Layer 10 of a small transformer language model trained on English Wikipedia (16 layers, counted from 0, width 64).
A neuron's activation on a vector x is SiLU(gate . x) times (in . x), where the dot is the dot product.

Input weights of the MLP neurons that the questions are about. A number n stands for n times 0.0065.
n3 gate: 17 5 -11 4 19 -4 20 15 -13 -4 21 -15 20 43 -24 -14 -7 -22 25 8 -6 0 -51 -18 -15 11 -23 6 34 3 -33 -9 -16 -11 -1 11 14 7 5 14 -25 7 13 -12 -11 39 28 31 56 -37 7 4 -22 -29 4 -18 34 18 -60 -26 26 -35 -35 3
n7 gate: 15 -2 4 -12 -11 11 -4 5 16 16 23 -34 0 -5 -20 50 28 -28 -50 28 9 -6 57 60 28 -9 -17 12 -21 25 -10 49 -5 9 2 -48 -2 -7 7 -17 -26 -19 -22 36 7 -30 8 -21 36 -3 3 16 -13 -16 7 -3 -1 12 -27 -2 40 51 -25 -8
n17 gate: -20 -30 7 -22 -6 14 -85 59 0 7 -27 -7 0 -16 7 -6 -44 10 21 0 -4 26 23 41 -34 70 28 10 -11 -14 -28 -21 10 -14 26 20 8 -4 33 -17 -5 -51 0 18 16 -7 39 -5 -24 0 13 19 -6 -12 3 0 -32 39 12 -30 -19 0 45 -6
n21 gate: -28 41 51 54 -1 -3 -18 -13 -8 -43 -11 -7 55 -4 -64 32 12 -11 22 -21 -8 14 22 25 1 30 -1 -11 -12 -3 -64 11 18 24 10 -29 -8 4 -1 0 -15 -21 11 -26 -15 11 9 -26 23 -15 3 21 34 -37 -12 7 16 3 -52 -37 35 -8 -41 -10
n34 gate: 4 -1 45 12 -2 34 36 26 -12 6 -10 6 -8 18 16 29 -11 7 -3 29 76 45 -9 33 -14 -8 -4 -31 -21 -12 16 17 -29 21 66 -2 54 10 8 24 -20 7 -1 13 -16 24 15 -18 7 -31 35 -7 -35 -37 -11 -10 -10 34 12 0 -68 9 -8 -14
n43 gate: 11 -33 -25 44 -44 15 12 -8 -20 37 -9 25 -46 47 -11 -8 5 7 51 9 -20 -28 2 5 31 -12 -11 -34 14 -30 7 -20 -31 -12 -15 -11 45 7 16 18 -10 -3 32 -3 -51 -24 23 32 -25 30 16 -5 11 17 25 -17 -21 8 27 3 -11 -25 29 16
n66 gate: -4 -37 -13 -38 4 18 -8 -7 -37 18 -1 -24 -14 -27 -66 12 -4 22 -15 -26 17 -42 -8 -9 -1 27 -26 16 -24 -6 23 5 -53 -17 -27 27 -24 -67 -7 6 -26 -30 29 1 24 -33 -9 15 -45 18 -14 8 6 61 16 19 2 9 -9 3 -25 -31 19 9
n70 gate: 18 -55 -23 -16 -5 3 -89 -50 34 -4 -8 7 7 -14 14 4 25 10 -54 -1 -8 -1 10 6 -5 19 0 -29 -24 -43 0 -32 -33 14 0 -31 9 22 19 8 -8 56 1 32 7 -28 -14 14 -12 77 -12 8 0 29 -6 -9 -42 1 27 -30 -35 -32 -54 20
n111 gate: -2 5 30 0 -21 -14 38 -11 26 -29 75 -26 -19 18 6 -25 9 2 29 -10 -29 20 15 16 -51 39 -4 -28 21 -10 -30 -22 -29 -14 -27 -41 -2 -1 -20 -51 11 -14 -8 38 -50 26 2 -2 -6 -18 4 -39 30 32 -6 18 -14 -4 7 17 -11 19 8 -23
n130 gate: -23 -23 -20 15 2 36 -18 -11 -6 -11 28 43 3 12 -19 -10 -56 8 -20 -7 8 20 4 -7 12 15 -3 17 -36 9 -11 -3 -17 -18 -15 -19 0 -13 35 3 21 -1 36 28 -5 15 -2 8 1 5 -64 17 -27 -13 17 10 40 -23 31 6 30 -13 27 1
n159 gate: 29 -36 12 -19 15 11 -12 -22 24 43 -16 -8 -53 2 15 -11 -6 6 -6 11 4 44 -39 28 -20 21 0 -8 26 1 -13 -16 -18 -18 5 16 39 -24 94 -38 58 47 22 -18 11 9 3 7 2 15 -13 -48 2 13 1 26 -18 -29 8 18 10 3 28 -2
n184 gate: -19 28 -9 4 -17 13 -27 -11 29 -24 -4 -20 24 10 -17 -34 -6 24 -6 1 -10 -48 -29 30 27 -19 -9 -28 -19 -10 21 -7 28 17 1 -24 -30 -19 -27 -23 -26 5 -11 -18 2 -5 38 2 -19 29 9 -21 3 -34 16 15 -11 -14 -12 1 2 -33 -22 -14
n187 gate: 31 32 -7 9 -1 4 33 -14 8 16 23 -8 29 52 -2 30 -42 17 21 -31 3 -11 -29 22 13 -15 23 33 18 -27 -15 55 -24 -22 -1 -12 24 17 81 34 44 56 18 35 3 12 17 28 -2 -3 -20 50 19 24 -25 7 -15 19 -2 -30 56 20 -51 -28
n3 in: 34 33 1 21 -23 10 -1 -1 6 23 -31 -8 7 -10 -11 -52 -29 -3 -6 -24 20 2 -3 2 19 19 32 34 -31 20 14 -10 3 14 56 5 -26 -11 28 3 11 2 -2 15 5 6 -13 -33 9 -10 -13 30 -7 -20 -49 20 22 -11 -21 6 -3 -40 -23 -34
n7 in: -24 12 -4 29 -37 -33 13 11 23 6 -25 28 24 -19 12 24 -12 23 45 37 -1 -7 -2 9 -6 -31 -2 7 35 -21 -14 -18 5 27 13 -23 4 -28 3 -3 8 -13 -22 5 38 -13 -10 1 7 -5 20 -27 -6 8 56 6 -13 -16 -25 45 24 15 42 13
n17 in: 18 0 -9 32 9 -46 -18 16 -45 -66 2 2 -6 -12 25 20 -27 40 -25 2 -25 -16 3 3 -3 5 19 61 19 -34 -17 -22 -7 -24 -1 1 -29 50 1 11 41 -20 -14 10 -5 -19 -19 -21 39 18 18 13 -55 -40 16 -3 12 14 -12 -43 8 30 5 -41
n21 in: 28 9 26 -13 -15 35 -20 22 2 -35 5 -30 -9 -28 27 -4 26 -26 -13 -30 2 -2 -22 -2 -13 -32 8 8 -10 -10 -41 49 -20 -26 -23 10 56 28 -28 -7 -20 18 23 -4 18 10 -11 3 -14 5 14 6 -22 -14 22 11 10 -22 -26 -35 28 -16 30 23
n34 in: -3 5 32 45 16 52 7 38 24 -13 -1 2 5 2 13 -14 -24 -6 9 -59 18 -3 3 4 -22 -17 30 3 20 27 -39 -10 -14 56 -5 12 32 -16 11 -26 13 15 30 -4 -5 -30 -5 -22 -19 -33 -18 -5 -24 21 -5 8 -15 -24 6 36 8 52 37 -25
n43 in: 6 -10 -18 -13 -11 31 -18 1 -20 2 -6 15 5 -11 31 14 30 15 36 -2 3 9 4 -11 -34 -25 29 20 -15 19 -1 -29 35 -59 -5 -6 -54 -20 9 18 16 -1 28 17 -21 -8 -8 8 7 56 -34 26 3 42 3 -11 -6 54 9 11 -4 -14 -25 25
n66 in: 43 23 7 2 -21 -14 -2 23 21 -29 -29 -35 42 3 -17 -12 -13 -60 -6 -1 -15 34 -9 -23 57 0 -17 17 -7 19 -2 -51 -7 -22 37 5 10 38 -3 16 35 11 -10 25 -44 10 21 -23 -8 0 3 -10 -15 -23 17 -46 -9 22 -22 -23 15 17 -16 1
n70 in: 2 2 -4 -43 3 -28 24 -24 44 21 -24 -1 15 -25 -20 -4 -34 -1 -17 26 -30 -7 -3 -1 -15 -16 50 -34 17 54 6 -22 11 -28 -28 -4 5 22 3 31 -43 6 -28 -8 27 35 -7 15 23 17 -25 37 35 7 -65 24 16 21 -6 -24 22 -23 34 2
n111 in: -15 -14 17 -22 -6 -29 42 18 23 -7 0 -25 7 15 3 2 -28 -4 -12 14 -39 -11 40 31 -20 37 28 -46 -12 -1 64 -48 -9 30 -9 44 -19 -17 10 8 -29 9 -29 50 36 -41 -6 2 -20 -12 -20 -11 -14 18 -26 9 -25 15 5 -3 -15 20 5 7
n130 in: 1 -43 22 18 15 0 4 4 32 32 12 0 13 11 14 33 -37 6 6 -19 29 -20 2 -21 -7 12 0 17 4 23 21 -4 0 25 -23 32 -34 -30 9 23 -17 20 14 7 -4 -3 9 8 18 22 -6 -15 6 26 -17 15 -5 17 -3 -15 -10 -4 0 -48
n159 in: 21 -34 -36 24 39 11 2 -3 -14 -18 41 7 -4 11 23 6 19 -15 -30 18 36 12 30 -19 -13 -2 -23 2 18 16 9 45 34 26 8 -8 -28 24 4 -28 -3 36 23 6 2 13 9 -17 19 30 -55 -24 25 -20 2 35 19 20 0 -20 -12 -19 40 -12
n184 in: -7 22 -19 -18 -9 11 26 23 14 -38 -4 61 22 5 -17 -34 -8 1 -19 -12 22 -1 34 23 7 -22 12 -5 -3 3 22 2 -25 -6 1 17 30 18 -14 -26 5 18 10 -31 27 -5 -13 -15 2 -13 -10 -1 14 5 -17 28 25 2 11 35 -3 -54 -22 -11
n187 in: -16 -40 22 -10 -18 5 28 -13 51 18 4 -54 6 26 -5 6 1 3 15 -12 -32 -25 10 -23 25 4 -18 -4 -21 6 -14 22 6 11 30 -37 -34 7 26 -9 -3 14 18 1 -10 -2 9 -2 -35 -17 40 10 36 -32 -12 -15 30 -11 1 10 15 32 -17 21

Each question shows a token from some text and the vector x that enters the MLP there. A number n stands for n times 0.048.

"el": -12 -34 -41 25 8 -31 -12 -8 -13 18 -19 20 -16 -56 6 -1 -15 -27 23 -35 14 -13 35 -10 23 -22 4 61 -11 26 -5 1 -25 -15 -16 22 9 1 -6 -9 -15 35 -10 2 -5 41 -23 -50 1 -3 0 -27 -1 -8 -8 23 -16 8 1 43 -1 -23 10 5
The two highest activations, in order: n130, n111

"\n": 30 -6 -14 11 -5 -33 -11 -13 -13 2 21 45 -4 -7 23 17 3 -42 16 28 -22 33 45 11 -12 -48 -7 15 -4 10 4 8 9 5 -8 22 -33 14 -17 54 -11 -4 -15 -9 9 -17 1 -12 0 -25 26 -17 -5 -14 -39 -36 -10 -34 1 25 6 48 25 -18
The most active neuron and its activation: n7, at about 2.1

" K": 9 -7 3 12 -16 -36 17 -40 10 -36 -40 18 -44 21 13 -5 -9 -29 8 -4 -2 -5 0 -48 -35 3 -17 20 -26 -5 -25 24 0 3 -5 4 -1 33 -45 2 -24 20 5 18 -3 15 16 -32 -6 -6 -29 -20 -33 2 7 -20 7 7 -4 42 30 29 38 13
The neuron with the highest activation: n184

" B": 4 10 -14 36 -15 -35 -4 -27 -1 -28 -29 13 -14 13 29 5 -24 -25 0 -14 -4 -36 4 -30 -34 6 -3 16 -46 11 8 15 5 -10 -26 -7 4 -2 -12 -8 -9 23 -11 3 -1 15 30 7 2 12 -15 -6 -21 5 -30 -31 -9 14 26 69 23 17 41 31
The most active neuron and its activation: n43, at about 0.52

"ug": 40 23 19 60 -2 1 -26 -28 -30 -11 6 -28 -20 -20 -33 -23 6 19 0 -21 -47 10 -45 -16 -13 5 -21 37 11 -2 20 28 -3 -5 1 14 -14 46 16 -20 15 35 -3 -5 18 13 32 5 25 -17 -22 -23 7 -19 2 15 -29 8 22 -1 8 -15 5 22
The three highest activations, in order: n159, n3, n21

"–1": -9 -25 -23 24 3 24 -8 -11 -16 -3 2 12 -14 -8 30 -25 7 -63 -12 -18 -40 -10 -27 -8 -9 2 15 7 -53 -43 -3 18 15 10 -13 -17 -12 33 -22 10 -21 22 -5 -19 11 29 0 -18 17 -12 19 1 -30 -3 -45 -20 -17 -18 18 18 13 -13 35 11
The two highest activations, in order: n7, n111

"19": 5 -21 -32 30 8 35 -37 -37 7 -13 4 0 -24 20 -12 1 14 -57 0 9 -33 -16 -28 -34 -2 3 37 9 -21 11 21 20 32 -16 -14 9 -4 8 -4 12 13 11 1 2 11 0 -14 -15 13 -24 19 -5 13 -20 -23 -65 20 -36 34 6 16 16 -2 -17
The most active neuron and its activation: n111, at about 0.43

"ate": -8 6 -5 -16 -21 18 8 -39 -11 -18 -27 25 -4 19 -6 -7 -11 -1 -10 33 13 -8 -5 -24 -4 -8 32 4 9 20 17 -13 -15 11 2 28 -52 13 -30 7 -19 37 -13 -10 -10 -20 2 -66 21 -31 18 -1 -23 -15 -6 -29 5 49 10 41 4 13 5 5
The two highest activations, in order: n21, n34

"_{": -18 -24 30 -21 20 -7 -5 13 -23 -51 10 23 -3 -3 -11 7 4 -36 4 -17 -7 16 -26 -11 6 -23 10 40 -44 11 28 15 8 -1 -2 0 12 42 -25 30 -24 16 23 -4 2 31 -4 -39 -24 23 21 32 7 3 -35 1 10 -10 45 38 12 3 0 -1
The neuron with the highest activation: n7

"li": -5 3 -4 -14 -7 -11 -18 2 -22 -38 -37 -15 -16 3 -20 -36 -7 -52 35 -9 13 10 -11 4 20 -7 6 57 41 -5 20 42 -12 -23 24 33 24 -32 15 16 -36 25 4 -9 -12 1 -5 -7 -11 -5 -3 5 -18 14 8 -21 8 39 15 11 -33 11 4 35
The most active neuron and its activation: n66, at about 2.9

"|": 13 -31 7 27 -25 -6 7 8 -18 -2 17 23 -10 20 27 13 -7 -8 15 2 -12 23 -14 4 -5 1 -24 10 -27 11 -13 -13 -15 -11 19 15 -5 28 -38 8 -33 11 -16 -10 -25 6 -12 -27 0 23 -27 17 -36 27 -41 -25 34 -48 5 33 29 31 -32 19
The most active neuron and its activation: n159, at about 0.23

" 2009": -12 -19 -8 22 -1 11 -7 -40 -2 -51 14 17 -34 24 34 4 32 -56 9 -14 -5 13 -10 -31 30 -8 0 42 5 8 28 6 28 -7 12 26 -10 10 1 6 -12 8 -2 -10 -9 1 -18 3 20 -30 0 -3 -20 -12 -33 -20 -9 -45 53 -1 14 35 25 12
The neuron with the highest activation: n70

"it": 33 6 -9 5 -8 -23 -5 -21 -18 -19 -16 -2 -13 -36 -26 -9 -33 -6 29 -20 -1 4 9 -23 6 13 31 35 -1 17 14 -14 -40 -19 22 27 8 -10 -43 31 -24 20 -15 12 23 -17 0 -22 33 -15 -23 -22 9 -33 2 10 1 35 41 48 4 -14 -13 -15
The neuron with the highest activation: n66

" 1": -23 -1 -4 21 -31 -50 14 -7 -22 -26 0 23 -5 37 -14 -9 31 -67 8 6 6 -7 -25 -30 -1 -1 10 23 -25 1 43 33 13 -11 15 1 19 19 -33 19 -15 20 13 15 13 -9 11 -9 24 24 14 -13 -1 0 -37 -5 -9 -36 3 20 -1 12 19 18
The most active neuron and its activation: n130, at about 0.18

" ·": 10 -48 16 0 -17 -35 -41 51 -25 -3 11 23 -55 9 38 -15 -5 -28 -9 14 21 19 -12 -32 -24 23 0 7 -16 23 1 -4 12 -15 -34 -14 -14 12 -30 0 15 3 -8 -12 -9 28 4 -33 5 7 4 15 -14 -31 -45 -11 1 -28 34 15 5 -2 9 -4
The neuron with the highest activation: n17

" 4": -26 -2 -3 22 -24 -30 1 -8 -16 -15 5 26 1 23 12 -7 28 -72 23 -18 12 -7 -22 -6 20 -7 16 29 -13 7 63 26 24 -3 -1 17 13 7 -28 11 3 25 3 -4 15 20 2 -17 10 14 3 5 10 -17 -42 -17 -3 -44 5 20 10 16 30 21
The neuron with the highest activation: n17

" |": 48 -16 -21 2 -55 -10 -29 -33 -49 -14 10 12 -18 3 41 -22 7 -26 11 16 -2 5 -6 2 -29 -19 31 27 -28 25 14 10 27 30 -36 -10 17 6 -34 5 -17 3 -12 -16 5 -7 8 -8 -2 -17 -8 20 -21 -31 -19 -14 0 -29 9 4 16 -11 -8 13
The most active neuron and its activation: n187, at about 0.41

" May": 23 -12 -22 45 -5 12 -21 6 -13 -14 -7 6 -34 9 6 -12 -3 -27 13 -13 -8 -16 -19 -55 -3 5 -8 9 -29 -1 28 -2 8 -5 7 30 -24 33 -9 -10 -46 9 -29 19 14 32 -67 -38 33 -39 -2 -9 -7 -24 -20 -42 19 6 12 6 14 21 15 10
The most active neuron and its activation: n3, at about 1.5

"th": -27 -2 -8 -7 -14 -10 -36 -31 -34 13 -24 28 -44 17 19 -6 6 20 9 14 -46 -27 15 -30 27 16 41 23 25 9 -8 -8 51 -30 -34 -5 -1 -3 3 -10 -11 8 -25 13 25 24 -17 6 8 -4 -8 -26 5 2 2 -24 -14 3 -12 46 4 -1 31 21
The neuron with the highest activation: n43

"tri": 8 -9 -9 35 -11 -7 -24 -29 -12 13 -29 -31 -9 3 -6 19 11 -18 -9 -26 -6 24 -48 -6 25 22 42 36 14 20 24 16 -5 -16 7 2 2 -2 -3 -17 2 29 -17 -2 34 -14 6 -54 -1 19 2 -18 12 -44 15 -12 47 9 14 38 9 -1 -28 13
The neuron with the highest activation: n159

" of": 34 7 19 -16 -21 -18 -47 -20 -12 -32 28 12 -3 -1 -8 -16 -11 -1 41 -16 5 -22 2 -43 15 -8 35 -5 -6 16 33 -7 15 21 6 -1 -10 9 -23 26 17 7 -26 12 3 -10 -8 -26 34 -32 -24 -18 3 14 -26 -7 13 21 17 59 26 -7 -5 20
The neuron with the highest activation: n21

"ium": -21 4 -13 22 -18 -13 -27 -48 -9 -38 -4 23 -5 32 16 -8 13 -11 10 7 -12 -15 -25 -17 7 6 33 40 -6 39 34 3 -11 5 -21 18 -24 4 3 -6 7 6 -9 0 5 1 -14 -24 12 24 33 -4 41 -6 -28 -2 20 -8 30 67 4 3 -10 -7
The three highest activations, in order: n184, n21, n66

" M": -13 0 11 18 -14 -30 9 -48 10 -16 -14 21 -28 23 0 -4 -52 -36 8 -23 9 0 -4 -72 -14 8 -2 19 -37 14 12 6 6 8 16 1 -15 4 -16 -16 -11 24 17 -6 17 -4 8 -29 -30 -12 -12 4 5 0 -26 -17 -11 0 28 48 24 27 34 32
The three highest activations, in order: n130, n17, n21

" 2008": 4 -17 -17 28 7 15 -20 -45 -6 -35 -6 -6 -11 26 41 1 13 -51 -3 3 -4 -2 -9 -35 24 -2 6 32 -11 14 23 6 34 -8 10 33 -13 25 2 9 -9 18 -22 -30 21 -26 -22 16 18 -34 26 -4 -13 -26 -22 -15 31 -44 50 -5 12 -3 20 3
The two highest activations, in order: n7, n43

"80": -25 -13 -15 33 4 11 -11 15 -25 -31 6 8 -7 29 6 -1 24 -41 6 11 -9 -25 -40 -23 4 -10 49 33 -2 15 40 42 23 1 -15 5 38 13 -8 21 -25 -10 -11 -37 2 23 -20 -19 20 -14 -7 -10 12 11 -27 -37 -16 -15 26 0 7 17 18 -16
The three highest activations, in order: n111, n7, n66

"===": -44 -13 3 -5 -25 -8 2 -4 6 -4 28 -12 -24 8 25 12 -8 -18 19 37 18 -1 1 7 -13 -43 -19 6 3 8 -20 45 18 1 22 -7 -36 -2 -30 22 -27 1 -3 -10 -39 -17 -18 -26 -3 9 -52 14 -2 -2 -36 16 8 -52 6 26 -5 15 -23 -2
The neuron with the highest activation: n66

"g": 28 17 -11 -10 7 -35 2 -17 -2 -10 -29 7 -27 -10 -21 -9 -20 -9 2 -16 -31 -4 -21 -11 -10 -3 46 -1 7 0 22 -20 17 -15 -5 23 -17 29 -29 -8 -32 26 -26 -8 -3 9 16 -37 41 -30 -9 -9 -19 33 -4 -31 7 8 18 65 -2 1 35 13
The neuron with the highest activation: n187

"65": -3 -12 -7 5 27 35 7 2 -27 -24 11 -7 -12 4 6 -4 23 -45 -8 -16 -7 -11 -43 3 20 -5 51 27 -29 21 38 31 15 4 -18 6 2 34 -15 27 -8 13 -11 -9 13 14 -28 -23 -14 4 -18 13 10 5 -15 -44 2 -11 29 27 24 -3 35 26
The most active neuron and its activation: n7, at about 0.52

" ": 17 -16 -15 8 9 -24 -12 -9 -23 15 -34 49 -1 30 -5 35 -4 -72 22 10 -22 -7 -14 -5 3 9 -20 3 -11 -11 9 42 14 -11 -1 10 -25 -6 -29 8 -17 21 -1 7 -35 6 -2 3 -34 4 -24 -13 16 22 -28 -5 -8 3 -23 43 -42 -1 9 11
The neuron with the highest activation: n43

" 10": -29 -10 -9 22 -5 -3 23 -13 -19 -23 28 18 8 19 3 -26 26 -71 30 -13 13 3 -34 -39 5 -1 14 23 -16 4 53 25 18 -1 8 -4 15 3 -15 17 3 26 -20 -22 -8 8 -3 -14 5 -1 -4 0 11 -10 -37 7 -25 -46 2 28 25 16 27 15
The neuron with the highest activation: n17